Layer 10 of a small transformer language model trained on English Wikipedia (14 layers, counted from 0, width 128).
A neuron's activation on a vector x is GELU(weights . x), where the dot is the dot product.

Input weights of the MLP neurons that the questions are about. A number n stands for (n - 128) times 0.0039.
n39: 153, 142, 166, 160, 121, 177, 156, 120, 84, 137, 127, 147, 122, 149, 166, 119, 204, 137, 55, 131, 50, 209, 110, 28, 150, 117, 154, 71, 148, 106, 202, 136, 121, 124, 81, 113, 127, 145, 115, 124, 82, 93, 133, 103, 68, 136, 109, 213, 144, 133, 129, 172, 203, 129, 193, 84, 118, 185, 149, 146, 181, 114, 137, 136, 82, 128, 166, 48, 80, 168, 137, 174, 112, 145, 86, 139, 169, 159, 72, 130, 112, 123, 92, 104, 168, 130, 125, 65, 136, 164, 158, 79, 160, 55, 55, 152, 154, 93, 100, 143, 99, 77, 93, 194, 119, 99, 119, 107, 159, 96, 110, 139, 181, 94, 141, 202, 104, 97, 127, 75, 156, 115, 103, 121, 187, 151, 121, 142
n59: 101, 177, 152, 153, 117, 103, 138, 213, 160, 201, 82, 111, 89, 161, 124, 144, 108, 166, 63, 155, 111, 123, 113, 229, 130, 92, 226, 93, 72, 94, 137, 169, 116, 117, 156, 61, 129, 131, 127, 132, 159, 74, 165, 177, 237, 140, 187, 100, 98, 132, 75, 117, 155, 102, 91, 157, 155, 101, 122, 128, 97, 88, 111, 65, 110, 132, 126, 109, 100, 99, 108, 144, 154, 180, 55, 57, 114, 132, 94, 51, 170, 107, 162, 94, 198, 156, 139, 186, 132, 139, 142, 140, 112, 85, 60, 106, 156, 114, 118, 129, 114, 146, 173, 62, 70, 116, 146, 144, 80, 130, 60, 96, 100, 144, 133, 178, 151, 94, 177, 185, 114, 103, 157, 112, 136, 219, 245, 89
n128: 139, 151, 131, 147, 97, 120, 137, 128, 167, 149, 57, 145, 162, 127, 175, 149, 139, 143, 72, 125, 159, 140, 71, 162, 153, 133, 110, 157, 128, 207, 147, 148, 181, 134, 153, 153, 146, 162, 177, 124, 125, 131, 124, 116, 114, 134, 118, 123, 110, 79, 148, 155, 82, 141, 164, 168, 75, 110, 156, 158, 145, 151, 95, 130, 67, 73, 153, 134, 145, 84, 99, 119, 125, 143, 179, 154, 111, 112, 103, 116, 82, 70, 119, 93, 104, 129, 153, 133, 89, 143, 98, 138, 144, 69, 127, 73, 113, 93, 100, 122, 105, 144, 102, 87, 151, 119, 163, 74, 156, 150, 112, 124, 147, 169, 90, 88, 147, 135, 168, 140, 147, 88, 160, 79, 142, 144, 81, 137
n214: 179, 97, 151, 36, 75, 166, 201, 126, 129, 114, 103, 102, 139, 60, 165, 137, 58, 132, 114, 164, 188, 142, 145, 182, 135, 135, 137, 95, 97, 116, 178, 75, 119, 202, 129, 126, 88, 156, 88, 96, 123, 81, 84, 92, 119, 98, 123, 113, 125, 143, 127, 136, 152, 234, 143, 162, 175, 153, 93, 107, 119, 102, 136, 118, 153, 49, 181, 111, 96, 38, 152, 188, 127, 216, 99, 138, 128, 28, 112, 79, 185, 175, 114, 162, 190, 175, 62, 84, 109, 140, 168, 143, 129, 112, 149, 165, 166, 140, 104, 145, 165, 124, 121, 149, 145, 117, 173, 109, 93, 154, 100, 117, 120, 61, 120, 61, 156, 151, 106, 170, 179, 109, 77, 80, 127, 129, 180, 120
n224: 102, 86, 180, 195, 113, 140, 189, 123, 153, 68, 92, 155, 199, 108, 135, 169, 189, 212, 151, 56, 153, 48, 133, 132, 125, 135, 53, 127, 140, 134, 123, 92, 134, 132, 163, 115, 209, 71, 90, 83, 117, 99, 41, 126, 132, 127, 54, 85, 126, 63, 112, 196, 109, 173, 149, 95, 134, 218, 178, 126, 104, 122, 146, 61, 141, 130, 141, 52, 145, 106, 174, 130, 142, 155, 143, 142, 133, 98, 119, 103, 126, 142, 76, 98, 177, 173, 135, 87, 115, 153, 163, 82, 171, 118, 142, 122, 120, 111, 123, 105, 114, 95, 112, 123, 120, 216, 161, 113, 168, 119, 94, 48, 123, 142, 143, 166, 117, 169, 106, 132, 159, 244, 139, 41, 172, 129, 104, 82
n266: 167, 106, 138, 225, 61, 109, 141, 105, 148, 144, 175, 99, 83, 159, 137, 169, 64, 141, 114, 135, 119, 119, 148, 119, 154, 154, 63, 130, 104, 146, 162, 149, 154, 82, 138, 95, 149, 93, 117, 162, 86, 154, 152, 129, 103, 131, 166, 114, 101, 164, 140, 166, 235, 75, 137, 87, 127, 214, 135, 118, 163, 169, 74, 128, 198, 90, 144, 97, 135, 46, 160, 159, 103, 83, 72, 159, 143, 66, 155, 105, 96, 107, 77, 177, 88, 76, 101, 112, 28, 93, 133, 99, 105, 95, 121, 150, 189, 151, 80, 115, 115, 145, 172, 128, 119, 147, 178, 141, 165, 86, 106, 199, 131, 92, 139, 102, 140, 179, 130, 162, 125, 158, 61, 140, 43, 136, 181, 78
n313: 187, 60, 134, 87, 115, 152, 150, 149, 41, 91, 115, 133, 128, 177, 77, 93, 164, 74, 111, 111, 129, 185, 158, 102, 56, 118, 142, 138, 160, 114, 153, 146, 148, 193, 90, 103, 161, 132, 123, 101, 104, 138, 80, 167, 109, 77, 100, 209, 112, 149, 143, 207, 138, 171, 100, 86, 133, 155, 145, 96, 126, 121, 188, 105, 143, 172, 177, 96, 66, 108, 167, 69, 164, 137, 40, 33, 126, 205, 151, 170, 139, 114, 144, 146, 141, 94, 114, 150, 136, 130, 86, 135, 167, 173, 119, 138, 113, 111, 168, 165, 78, 118, 93, 123, 99, 122, 124, 96, 138, 176, 105, 159, 155, 126, 55, 156, 79, 153, 134, 164, 122, 71, 122, 115, 169, 155, 114, 96
n376: 195, 126, 105, 151, 166, 91, 161, 145, 130, 171, 136, 123, 140, 230, 144, 74, 67, 123, 143, 164, 132, 124, 157, 106, 99, 168, 176, 116, 61, 83, 201, 163, 94, 120, 153, 79, 126, 159, 78, 127, 122, 204, 132, 114, 114, 149, 103, 148, 153, 134, 139, 204, 105, 202, 153, 147, 122, 126, 189, 160, 106, 109, 139, 95, 60, 165, 147, 141, 114, 113, 204, 92, 108, 95, 151, 57, 66, 147, 161, 136, 97, 98, 116, 83, 152, 153, 114, 136, 68, 6, 70, 52, 129, 116, 147, 97, 145, 74, 142, 104, 87, 107, 219, 120, 99, 174, 116, 115, 178, 188, 63, 110, 144, 75, 90, 115, 135, 85, 221, 100, 171, 64, 150, 163, 97, 90, 165, 121
n395: 170, 133, 40, 157, 107, 108, 123, 192, 54, 50, 126, 128, 161, 71, 160, 102, 123, 165, 143, 59, 141, 158, 64, 103, 125, 125, 122, 63, 129, 113, 134, 73, 136, 150, 122, 126, 159, 165, 153, 207, 147, 133, 127, 191, 122, 113, 91, 134, 142, 132, 168, 94, 173, 190, 169, 153, 74, 91, 89, 189, 119, 121, 95, 165, 101, 184, 183, 171, 161, 145, 23, 111, 39, 144, 67, 169, 124, 118, 74, 85, 63, 147, 124, 136, 171, 97, 109, 125, 93, 170, 101, 232, 99, 92, 182, 173, 51, 189, 165, 142, 247, 116, 182, 91, 168, 172, 184, 165, 100, 96, 121, 181, 147, 131, 182, 92, 134, 103, 160, 134, 87, 108, 36, 84, 109, 77, 97, 145
n450: 168, 157, 140, 148, 83, 131, 128, 145, 143, 80, 95, 136, 147, 124, 110, 119, 151, 201, 171, 66, 161, 94, 179, 150, 169, 193, 146, 112, 102, 151, 91, 123, 220, 154, 163, 141, 89, 93, 178, 126, 148, 156, 163, 86, 122, 119, 72, 128, 156, 131, 152, 117, 157, 118, 153, 85, 106, 115, 93, 127, 56, 180, 137, 114, 105, 38, 98, 82, 72, 138, 146, 182, 99, 91, 105, 107, 165, 113, 156, 148, 131, 106, 103, 127, 162, 102, 129, 101, 171, 111, 114, 104, 88, 89, 162, 79, 55, 125, 147, 79, 167, 175, 99, 162, 106, 130, 115, 72, 166, 77, 138, 149, 160, 134, 89, 165, 114, 119, 194, 104, 153, 155, 58, 138, 183, 151, 156, 115
n452: 119, 177, 97, 165, 105, 62, 114, 142, 146, 145, 44, 87, 158, 116, 92, 248, 181, 147, 94, 148, 84, 177, 160, 126, 149, 141, 72, 185, 73, 188, 172, 147, 118, 156, 131, 179, 138, 74, 119, 115, 161, 189, 124, 92, 154, 102, 107, 147, 141, 136, 105, 99, 132, 106, 170, 103, 188, 44, 173, 85, 104, 121, 174, 109, 99, 59, 127, 76, 117, 145, 141, 112, 145, 144, 163, 134, 148, 20, 184, 167, 158, 141, 117, 149, 120, 113, 144, 88, 112, 141, 116, 152, 79, 77, 159, 169, 158, 74, 130, 101, 194, 104, 120, 153, 61, 105, 174, 160, 132, 107, 68, 59, 155, 168, 118, 120, 75, 167, 132, 104, 204, 121, 95, 109, 174, 198, 112, 63
n477: 111, 131, 175, 157, 133, 103, 76, 108, 162, 93, 211, 134, 88, 183, 58, 129, 61, 75, 100, 182, 129, 171, 117, 103, 122, 191, 142, 138, 76, 107, 156, 174, 171, 66, 144, 154, 137, 138, 192, 141, 144, 122, 136, 64, 137, 162, 53, 76, 127, 157, 144, 140, 106, 184, 136, 103, 165, 95, 101, 119, 101, 146, 84, 142, 139, 69, 74, 123, 130, 163, 103, 132, 120, 125, 225, 145, 121, 86, 100, 112, 113, 125, 169, 134, 172, 108, 159, 139, 55, 147, 79, 69, 116, 169, 97, 145, 130, 80, 136, 123, 140, 211, 156, 149, 96, 127, 166, 160, 214, 180, 127, 60, 139, 137, 106, 143, 135, 140, 179, 135, 113, 80, 181, 78, 151, 121, 110, 97

Each question shows a token from some text and the vector x that enters the MLP there. A number n stands for (n - 128) times 0.055.

" No": 122, 133, 96, 105, 108, 119, 94, 65, 149, 112, 124, 74, 106, 136, 148, 130, 132, 130, 106, 133, 141, 137, 148, 172, 125, 164, 111, 144, 133, 149, 106, 122, 126, 118, 71, 135, 120, 135, 187, 178, 115, 106, 172, 177, 114, 90, 120, 103, 146, 112, 139, 109, 150, 148, 105, 155, 122, 121, 97, 98, 126, 113, 144, 110, 63, 118, 103, 155, 128, 160, 98, 136, 114, 136, 154, 120, 113, 108, 153, 173, 73, 141, 112, 129, 126, 140, 154, 168, 137, 163, 144, 127, 106, 116, 115, 173, 149, 125, 133, 140, 93, 159, 139, 163, 113, 101, 128, 143, 137, 132, 67, 144, 173, 145, 166, 118, 105, 123, 78, 97, 169, 108, 101, 174, 156, 96, 145, 159
Which of these neurons fires most? n452

"In": 98, 139, 85, 133, 125, 130, 113, 85, 125, 150, 149, 74, 141, 151, 157, 103, 133, 121, 113, 117, 151, 97, 186, 158, 168, 137, 119, 139, 173, 112, 101, 155, 121, 76, 131, 134, 111, 137, 147, 156, 142, 168, 151, 168, 134, 102, 116, 93, 116, 118, 131, 118, 102, 165, 95, 187, 161, 106, 89, 61, 115, 107, 160, 143, 60, 154, 129, 143, 138, 148, 108, 147, 123, 112, 149, 145, 120, 173, 127, 147, 104, 91, 102, 143, 110, 141, 166, 159, 126, 170, 152, 88, 122, 152, 139, 142, 95, 154, 115, 129, 132, 151, 145, 105, 132, 100, 142, 124, 150, 100, 121, 134, 134, 130, 131, 151, 114, 114, 104, 97, 98, 130, 141, 77, 141, 100, 105, 153
Which of these neurons fires most? n477

" R": 114, 116, 107, 147, 122, 161, 122, 57, 118, 129, 142, 119, 100, 151, 136, 99, 112, 140, 128, 148, 180, 119, 143, 97, 140, 124, 123, 139, 115, 127, 105, 95, 94, 161, 135, 134, 135, 100, 143, 124, 146, 132, 140, 131, 123, 145, 124, 76, 149, 137, 111, 121, 161, 153, 102, 154, 172, 146, 115, 89, 126, 70, 143, 121, 85, 116, 100, 143, 108, 147, 115, 88, 99, 137, 151, 127, 108, 128, 112, 140, 125, 57, 99, 87, 125, 106, 129, 135, 167, 142, 157, 121, 135, 128, 101, 163, 145, 140, 92, 166, 105, 174, 202, 125, 125, 96, 105, 136, 174, 101, 123, 182, 115, 156, 142, 136, 135, 133, 89, 100, 145, 150, 161, 132, 124, 128, 130, 220
Which neuron fires most, and how strongly? n477, at about 0.77

" re": 171, 113, 146, 145, 136, 111, 132, 85, 94, 166, 84, 110, 88, 139, 145, 140, 124, 103, 141, 141, 163, 130, 180, 145, 130, 124, 137, 128, 139, 133, 98, 166, 90, 125, 122, 127, 110, 94, 162, 81, 118, 143, 145, 104, 120, 118, 148, 92, 122, 123, 126, 95, 145, 159, 70, 156, 113, 85, 108, 74, 102, 135, 145, 132, 61, 75, 113, 126, 144, 155, 109, 68, 129, 135, 123, 117, 112, 112, 170, 160, 133, 99, 81, 137, 118, 104, 140, 134, 129, 177, 152, 120, 142, 124, 147, 163, 136, 145, 64, 155, 134, 149, 134, 125, 117, 120, 101, 110, 170, 124, 134, 180, 157, 130, 136, 129, 144, 144, 137, 109, 176, 156, 145, 144, 125, 160, 119, 176
Which neuron fires most, and how strongly? n452, at about 3.6

"op": 152, 96, 96, 97, 130, 97, 121, 116, 112, 145, 122, 97, 120, 159, 111, 146, 92, 117, 108, 145, 159, 88, 174, 103, 113, 147, 162, 99, 114, 102, 143, 63, 96, 124, 100, 146, 102, 162, 166, 104, 124, 161, 161, 109, 158, 181, 145, 104, 118, 77, 158, 111, 133, 120, 142, 160, 98, 98, 135, 99, 123, 113, 148, 162, 77, 154, 95, 105, 146, 143, 120, 167, 143, 170, 88, 131, 144, 129, 159, 130, 133, 139, 96, 119, 139, 127, 126, 134, 171, 137, 137, 106, 142, 122, 124, 145, 142, 143, 89, 146, 97, 198, 119, 123, 124, 105, 147, 94, 81, 122, 141, 110, 150, 97, 120, 144, 171, 150, 116, 155, 155, 144, 98, 168, 177, 83, 113, 143
Which neuron fires most, and how strongly? n214, at about 3.1

"ar": 98, 144, 154, 120, 110, 145, 94, 93, 108, 112, 102, 133, 148, 85, 160, 162, 126, 113, 118, 186, 178, 137, 113, 102, 85, 137, 110, 144, 122, 112, 130, 148, 118, 154, 148, 67, 148, 153, 158, 90, 165, 166, 150, 135, 135, 146, 140, 90, 106, 111, 140, 104, 117, 126, 78, 167, 133, 96, 138, 155, 135, 156, 141, 126, 140, 116, 126, 170, 124, 101, 84, 114, 104, 105, 123, 116, 116, 163, 116, 137, 136, 97, 137, 65, 141, 89, 154, 158, 169, 121, 132, 133, 133, 117, 121, 166, 126, 199, 127, 185, 93, 118, 117, 100, 113, 90, 125, 108, 133, 88, 148, 152, 131, 163, 149, 107, 116, 130, 92, 83, 138, 145, 136, 179, 105, 144, 116, 181
Which neuron fires most, and how strongly? n128, at about 1.6

" St": 115, 121, 101, 149, 138, 110, 120, 51, 117, 95, 121, 100, 116, 149, 168, 129, 101, 133, 87, 168, 179, 135, 118, 161, 157, 163, 112, 125, 133, 120, 146, 112, 108, 134, 146, 136, 132, 99, 162, 122, 123, 101, 151, 141, 159, 155, 141, 115, 134, 104, 146, 122, 150, 116, 86, 184, 147, 156, 132, 114, 93, 129, 158, 128, 97, 154, 93, 139, 99, 129, 107, 128, 127, 153, 129, 131, 112, 145, 116, 177, 106, 80, 86, 117, 132, 74, 107, 115, 169, 108, 176, 128, 135, 90, 121, 165, 124, 145, 118, 137, 74, 149, 135, 112, 98, 118, 101, 112, 182, 98, 114, 184, 142, 138, 133, 146, 141, 117, 94, 106, 133, 141, 121, 127, 119, 123, 153, 207
The three highest activations, in order: n266, n39, n450

"ber": 148, 143, 137, 93, 136, 123, 117, 158, 118, 97, 146, 128, 181, 101, 158, 136, 92, 67, 107, 143, 175, 116, 141, 102, 103, 108, 118, 127, 152, 105, 102, 118, 114, 137, 108, 112, 149, 107, 161, 86, 148, 130, 138, 113, 133, 154, 130, 118, 86, 62, 153, 146, 130, 132, 99, 175, 180, 121, 95, 110, 132, 116, 158, 148, 123, 141, 150, 164, 176, 163, 129, 173, 113, 126, 113, 125, 125, 92, 107, 143, 101, 82, 104, 128, 161, 126, 117, 106, 142, 90, 114, 81, 155, 87, 78, 139, 178, 159, 151, 167, 113, 162, 129, 110, 118, 116, 123, 112, 175, 97, 131, 156, 165, 110, 162, 165, 157, 134, 136, 132, 162, 115, 125, 118, 125, 111, 80, 127
Which neuron fires most, and how strongly? n214, at about 2

" m": 169, 97, 110, 75, 129, 165, 156, 101, 108, 150, 135, 136, 106, 131, 114, 151, 129, 129, 131, 161, 169, 86, 139, 145, 86, 107, 143, 136, 135, 115, 85, 145, 90, 101, 115, 153, 140, 105, 149, 120, 106, 122, 139, 160, 113, 122, 139, 84, 113, 97, 135, 103, 163, 117, 69, 156, 114, 118, 124, 105, 70, 148, 173, 143, 81, 77, 164, 140, 131, 179, 137, 124, 133, 135, 136, 155, 108, 136, 129, 166, 122, 61, 87, 109, 159, 93, 159, 129, 139, 145, 125, 109, 130, 119, 117, 119, 105, 213, 127, 127, 131, 180, 113, 124, 110, 133, 124, 137, 149, 134, 136, 132, 149, 154, 99, 156, 158, 134, 108, 143, 133, 129, 92, 148, 139, 162, 85, 179
Which of these neurons fires most? n450

")": 106, 94, 105, 65, 117, 112, 149, 79, 83, 125, 130, 105, 158, 148, 145, 141, 86, 133, 141, 136, 148, 153, 154, 108, 169, 138, 132, 122, 159, 88, 116, 107, 112, 95, 149, 110, 143, 119, 127, 115, 132, 137, 158, 171, 140, 147, 114, 96, 111, 121, 142, 105, 146, 95, 119, 178, 142, 122, 122, 84, 159, 116, 152, 139, 70, 94, 116, 156, 103, 163, 149, 133, 147, 105, 108, 132, 131, 135, 142, 159, 81, 144, 69, 117, 140, 115, 138, 147, 113, 137, 128, 68, 135, 115, 122, 119, 140, 147, 96, 143, 113, 169, 146, 110, 108, 102, 116, 95, 135, 169, 150, 165, 136, 141, 153, 163, 119, 161, 132, 123, 138, 183, 99, 146, 125, 155, 84, 177
The three highest activations, in order: n266, n450, n39

"te": 144, 95, 76, 78, 155, 106, 151, 95, 128, 180, 146, 103, 141, 132, 169, 160, 115, 112, 124, 117, 140, 125, 152, 129, 101, 129, 132, 93, 159, 111, 124, 93, 105, 104, 132, 98, 107, 156, 194, 97, 143, 106, 158, 112, 114, 159, 110, 106, 95, 141, 152, 72, 137, 141, 113, 142, 104, 161, 109, 132, 143, 142, 164, 164, 82, 142, 132, 153, 135, 157, 123, 65, 137, 165, 175, 146, 133, 109, 140, 184, 111, 109, 104, 124, 127, 117, 118, 149, 120, 144, 158, 101, 104, 102, 118, 155, 107, 120, 150, 156, 124, 142, 128, 124, 94, 159, 97, 123, 133, 170, 113, 162, 151, 120, 175, 81, 138, 156, 112, 83, 114, 150, 147, 172, 126, 92, 100, 111
Which of these neurons fires most? n395

"|": 90, 114, 100, 108, 132, 121, 100, 78, 126, 117, 125, 102, 158, 161, 138, 130, 139, 140, 109, 152, 156, 124, 157, 132, 107, 132, 126, 131, 168, 114, 132, 136, 114, 89, 141, 84, 144, 127, 125, 148, 105, 152, 166, 155, 141, 103, 95, 100, 156, 125, 133, 112, 132, 149, 117, 212, 131, 130, 103, 55, 105, 118, 141, 147, 51, 128, 91, 135, 109, 150, 117, 127, 127, 110, 155, 153, 88, 159, 123, 126, 114, 106, 77, 155, 112, 169, 155, 140, 135, 147, 145, 84, 127, 128, 118, 115, 112, 163, 125, 140, 110, 156, 128, 140, 148, 117, 114, 107, 166, 113, 127, 149, 142, 147, 143, 153, 103, 172, 76, 83, 126, 152, 140, 127, 138, 141, 137, 160
Which of these neurons fires most? n477

"in": 120, 80, 153, 131, 110, 151, 87, 125, 114, 94, 121, 112, 125, 97, 200, 175, 84, 115, 101, 184, 158, 108, 150, 72, 105, 131, 136, 163, 98, 131, 140, 93, 72, 146, 110, 134, 131, 129, 133, 67, 128, 171, 137, 137, 145, 138, 115, 134, 110, 66, 150, 138, 119, 154, 99, 136, 151, 113, 107, 156, 117, 118, 96, 132, 111, 115, 146, 162, 166, 133, 182, 173, 111, 152, 151, 125, 133, 107, 127, 142, 99, 94, 108, 123, 143, 113, 159, 109, 148, 103, 130, 102, 154, 138, 103, 127, 148, 204, 138, 139, 117, 144, 105, 132, 110, 77, 156, 126, 120, 126, 142, 132, 119, 158, 207, 148, 114, 135, 90, 124, 108, 155, 174, 142, 104, 107, 105, 132
The three highest activations, in order: n214, n224, n477

" reg": 141, 124, 104, 105, 143, 147, 85, 102, 103, 118, 112, 144, 131, 146, 110, 131, 142, 106, 116, 113, 134, 107, 124, 131, 123, 151, 113, 137, 158, 130, 116, 120, 137, 140, 108, 140, 123, 122, 220, 117, 166, 145, 139, 147, 160, 126, 107, 122, 106, 132, 152, 108, 100, 119, 72, 158, 151, 78, 91, 53, 107, 109, 159, 121, 79, 142, 123, 158, 132, 160, 131, 129, 168, 119, 87, 112, 159, 100, 145, 144, 114, 99, 84, 121, 162, 153, 110, 105, 160, 162, 141, 105, 148, 81, 117, 167, 148, 155, 100, 157, 90, 160, 135, 138, 124, 141, 120, 113, 133, 156, 138, 139, 177, 143, 119, 139, 104, 107, 74, 149, 144, 174, 92, 146, 158, 156, 86, 147
Which of these neurons fires most? n313

"ft": 150, 134, 130, 95, 119, 153, 122, 131, 114, 166, 92, 127, 148, 163, 143, 151, 102, 153, 144, 146, 145, 97, 150, 139, 113, 122, 153, 126, 108, 88, 124, 75, 101, 146, 150, 95, 90, 152, 150, 108, 150, 120, 130, 152, 87, 146, 109, 83, 103, 140, 138, 112, 131, 110, 102, 141, 97, 100, 125, 114, 122, 87, 144, 139, 78, 112, 109, 140, 113, 132, 122, 139, 124, 114, 114, 111, 123, 124, 127, 156, 135, 167, 96, 128, 129, 83, 152, 134, 117, 143, 119, 98, 167, 120, 88, 142, 130, 187, 151, 135, 66, 195, 131, 93, 126, 135, 110, 150, 165, 144, 149, 190, 127, 99, 177, 168, 116, 148, 75, 145, 157, 187, 105, 173, 157, 102, 92, 129
Which neuron fires most, and how strongly? n450, at about 1.1

",": 104, 95, 105, 62, 116, 133, 117, 100, 91, 131, 122, 104, 130, 167, 143, 157, 109, 98, 120, 137, 142, 131, 153, 92, 153, 127, 125, 138, 184, 95, 126, 142, 110, 86, 156, 114, 129, 128, 141, 109, 134, 147, 182, 172, 128, 135, 133, 96, 113, 161, 131, 99, 139, 117, 89, 211, 173, 108, 103, 89, 128, 132, 191, 130, 93, 82, 156, 119, 128, 155, 141, 130, 134, 128, 100, 143, 110, 152, 132, 136, 83, 124, 86, 118, 123, 131, 120, 144, 129, 135, 130, 89, 154, 113, 135, 137, 111, 158, 103, 127, 104, 176, 168, 97, 117, 123, 124, 112, 142, 160, 124, 157, 143, 145, 153, 145, 149, 129, 99, 97, 135, 138, 95, 117, 140, 114, 108, 166
Which of these neurons fires most? n313

" |": 90, 101, 119, 120, 103, 134, 116, 94, 114, 127, 129, 108, 139, 146, 140, 132, 114, 133, 116, 114, 137, 132, 174, 146, 120, 106, 132, 140, 169, 104, 118, 118, 126, 92, 126, 109, 149, 132, 123, 101, 114, 134, 152, 164, 144, 120, 125, 75, 161, 142, 140, 124, 128, 131, 108, 249, 151, 129, 111, 83, 110, 143, 146, 140, 70, 135, 123, 148, 123, 172, 123, 112, 116, 131, 125, 143, 95, 142, 143, 149, 67, 119, 82, 121, 101, 158, 143, 130, 151, 125, 140, 94, 135, 104, 96, 144, 119, 147, 106, 122, 105, 155, 160, 153, 128, 124, 128, 100, 155, 151, 149, 138, 145, 134, 145, 142, 119, 179, 118, 93, 123, 144, 97, 102, 130, 137, 109, 151
Which of these neurons fires most? n224

"ant": 134, 70, 127, 151, 77, 151, 152, 148, 127, 132, 133, 118, 139, 175, 132, 135, 92, 167, 102, 139, 151, 103, 154, 117, 111, 142, 119, 146, 136, 125, 127, 128, 93, 114, 115, 94, 120, 149, 163, 133, 135, 130, 173, 167, 137, 117, 132, 75, 70, 121, 119, 138, 141, 146, 109, 164, 102, 116, 89, 95, 143, 98, 161, 142, 91, 160, 117, 221, 130, 159, 148, 68, 117, 114, 101, 173, 129, 114, 121, 123, 122, 92, 105, 127, 122, 110, 155, 169, 151, 139, 141, 103, 113, 71, 130, 112, 133, 141, 122, 98, 84, 166, 107, 124, 88, 104, 148, 125, 105, 139, 124, 146, 157, 128, 153, 190, 162, 120, 106, 116, 196, 130, 123, 141, 128, 139, 93, 128
Which neuron fires most, and how strongly? n59, at about 2.9

" L": 153, 93, 77, 127, 133, 175, 124, 90, 102, 117, 142, 113, 93, 157, 145, 106, 101, 182, 126, 152, 145, 112, 165, 154, 137, 152, 131, 148, 135, 168, 123, 61, 99, 133, 138, 111, 156, 133, 145, 159, 176, 135, 144, 125, 110, 133, 124, 101, 166, 128, 132, 120, 154, 119, 88, 155, 151, 143, 132, 93, 98, 58, 172, 132, 85, 148, 111, 150, 88, 133, 119, 137, 106, 146, 129, 114, 125, 181, 88, 95, 94, 89, 109, 105, 125, 112, 137, 128, 135, 92, 129, 147, 179, 117, 125, 151, 154, 161, 88, 121, 84, 146, 136, 96, 96, 116, 109, 133, 159, 101, 123, 158, 133, 152, 176, 90, 134, 121, 124, 117, 141, 134, 160, 124, 130, 117, 107, 191
Which two neurons fire most, strongest first? n376, n395

" un": 127, 105, 113, 138, 140, 118, 84, 91, 108, 124, 138, 139, 160, 154, 170, 140, 114, 116, 106, 136, 114, 88, 134, 157, 142, 109, 110, 96, 135, 155, 107, 147, 98, 122, 97, 109, 105, 96, 145, 122, 142, 140, 136, 150, 134, 96, 115, 77, 142, 170, 154, 120, 179, 132, 70, 166, 158, 116, 89, 82, 130, 101, 144, 150, 62, 135, 182, 139, 139, 180, 120, 82, 123, 140, 89, 135, 120, 121, 161, 144, 125, 97, 143, 161, 132, 93, 164, 164, 118, 136, 147, 134, 133, 96, 168, 115, 133, 136, 96, 143, 110, 153, 133, 143, 112, 140, 111, 105, 158, 136, 145, 150, 157, 122, 117, 136, 120, 125, 96, 92, 142, 164, 150, 168, 70, 138, 84, 186
Which of these neurons fires most? n395

"t": 145, 124, 136, 192, 132, 148, 131, 117, 146, 113, 149, 157, 126, 75, 133, 111, 116, 116, 109, 183, 179, 119, 105, 150, 130, 143, 125, 119, 147, 131, 106, 69, 69, 186, 135, 135, 130, 151, 94, 97, 127, 127, 110, 160, 124, 175, 128, 110, 88, 61, 151, 71, 124, 153, 107, 140, 114, 92, 104, 149, 137, 119, 144, 149, 128, 179, 135, 190, 143, 164, 101, 125, 101, 111, 139, 142, 128, 128, 138, 123, 75, 172, 128, 104, 122, 103, 115, 88, 151, 132, 146, 92, 129, 147, 102, 145, 155, 180, 174, 136, 131, 103, 126, 90, 132, 136, 107, 95, 115, 128, 150, 123, 132, 106, 174, 113, 121, 106, 80, 122, 173, 151, 119, 117, 122, 137, 115, 174
Which of these neurons fires most? n395

"om": 142, 144, 112, 152, 121, 147, 146, 69, 161, 121, 85, 130, 149, 104, 127, 163, 92, 133, 134, 146, 187, 97, 117, 128, 129, 116, 118, 123, 105, 152, 148, 138, 112, 139, 128, 129, 148, 138, 163, 111, 148, 142, 132, 143, 153, 131, 115, 114, 97, 79, 100, 148, 68, 156, 75, 138, 103, 127, 120, 104, 100, 106, 147, 113, 71, 133, 95, 134, 112, 104, 153, 114, 84, 171, 89, 168, 90, 126, 132, 136, 132, 155, 84, 128, 108, 101, 178, 115, 141, 131, 157, 129, 197, 131, 132, 135, 134, 155, 82, 131, 110, 157, 154, 119, 171, 109, 128, 73, 159, 89, 115, 147, 112, 149, 178, 86, 150, 130, 127, 112, 164, 147, 130, 171, 119, 153, 121, 155
Which two neurons fire most, strongest first? n128, n224

"et": 131, 100, 105, 89, 107, 186, 125, 74, 124, 118, 107, 127, 154, 104, 143, 150, 126, 108, 95, 167, 158, 82, 174, 146, 132, 153, 145, 129, 120, 107, 160, 130, 96, 134, 129, 97, 122, 126, 179, 103, 124, 97, 170, 113, 126, 146, 114, 132, 106, 83, 172, 110, 110, 143, 81, 105, 164, 151, 148, 153, 127, 136, 159, 144, 81, 152, 122, 163, 117, 145, 122, 130, 135, 135, 131, 123, 137, 130, 142, 122, 117, 99, 105, 121, 121, 107, 124, 141, 116, 115, 132, 128, 141, 67, 154, 101, 121, 191, 127, 149, 51, 190, 149, 121, 138, 142, 114, 142, 102, 148, 131, 159, 88, 145, 169, 157, 146, 120, 146, 107, 107, 167, 176, 85, 72, 106, 101, 149
Which neuron fires most, and how strongly? n128, at about 1.6

"iv": 148, 119, 120, 100, 76, 131, 126, 97, 138, 137, 121, 94, 130, 143, 126, 126, 134, 111, 139, 80, 139, 86, 136, 113, 72, 107, 134, 111, 145, 114, 146, 139, 89, 112, 162, 130, 136, 116, 147, 112, 159, 151, 167, 113, 97, 127, 129, 84, 134, 134, 129, 85, 122, 115, 94, 142, 148, 91, 98, 131, 142, 124, 171, 135, 92, 173, 139, 137, 187, 160, 143, 111, 136, 113, 160, 152, 109, 117, 151, 174, 148, 101, 72, 97, 144, 156, 174, 118, 145, 149, 128, 113, 111, 51, 127, 116, 145, 157, 189, 174, 85, 168, 143, 133, 116, 140, 134, 176, 125, 90, 132, 128, 134, 131, 148, 133, 164, 128, 97, 125, 133, 152, 83, 149, 131, 141, 78, 154
Which of these neurons fires most? n452

"v": 126, 135, 141, 95, 123, 110, 97, 32, 121, 135, 159, 112, 95, 90, 127, 129, 95, 192, 124, 119, 164, 122, 144, 118, 89, 127, 117, 143, 120, 76, 94, 143, 140, 154, 86, 85, 119, 107, 149, 100, 145, 155, 140, 163, 139, 120, 151, 93, 124, 131, 159, 107, 90, 133, 84, 155, 119, 126, 139, 89, 176, 136, 185, 133, 103, 164, 133, 167, 142, 148, 126, 75, 93, 130, 158, 127, 121, 132, 103, 139, 126, 119, 104, 109, 173, 122, 148, 89, 158, 127, 165, 137, 131, 142, 126, 143, 167, 194, 153, 125, 133, 138, 125, 84, 122, 120, 143, 139, 151, 94, 130, 164, 136, 124, 141, 142, 121, 163, 93, 107, 137, 118, 88, 134, 151, 116, 91, 187
Which of these neurons fires most? n395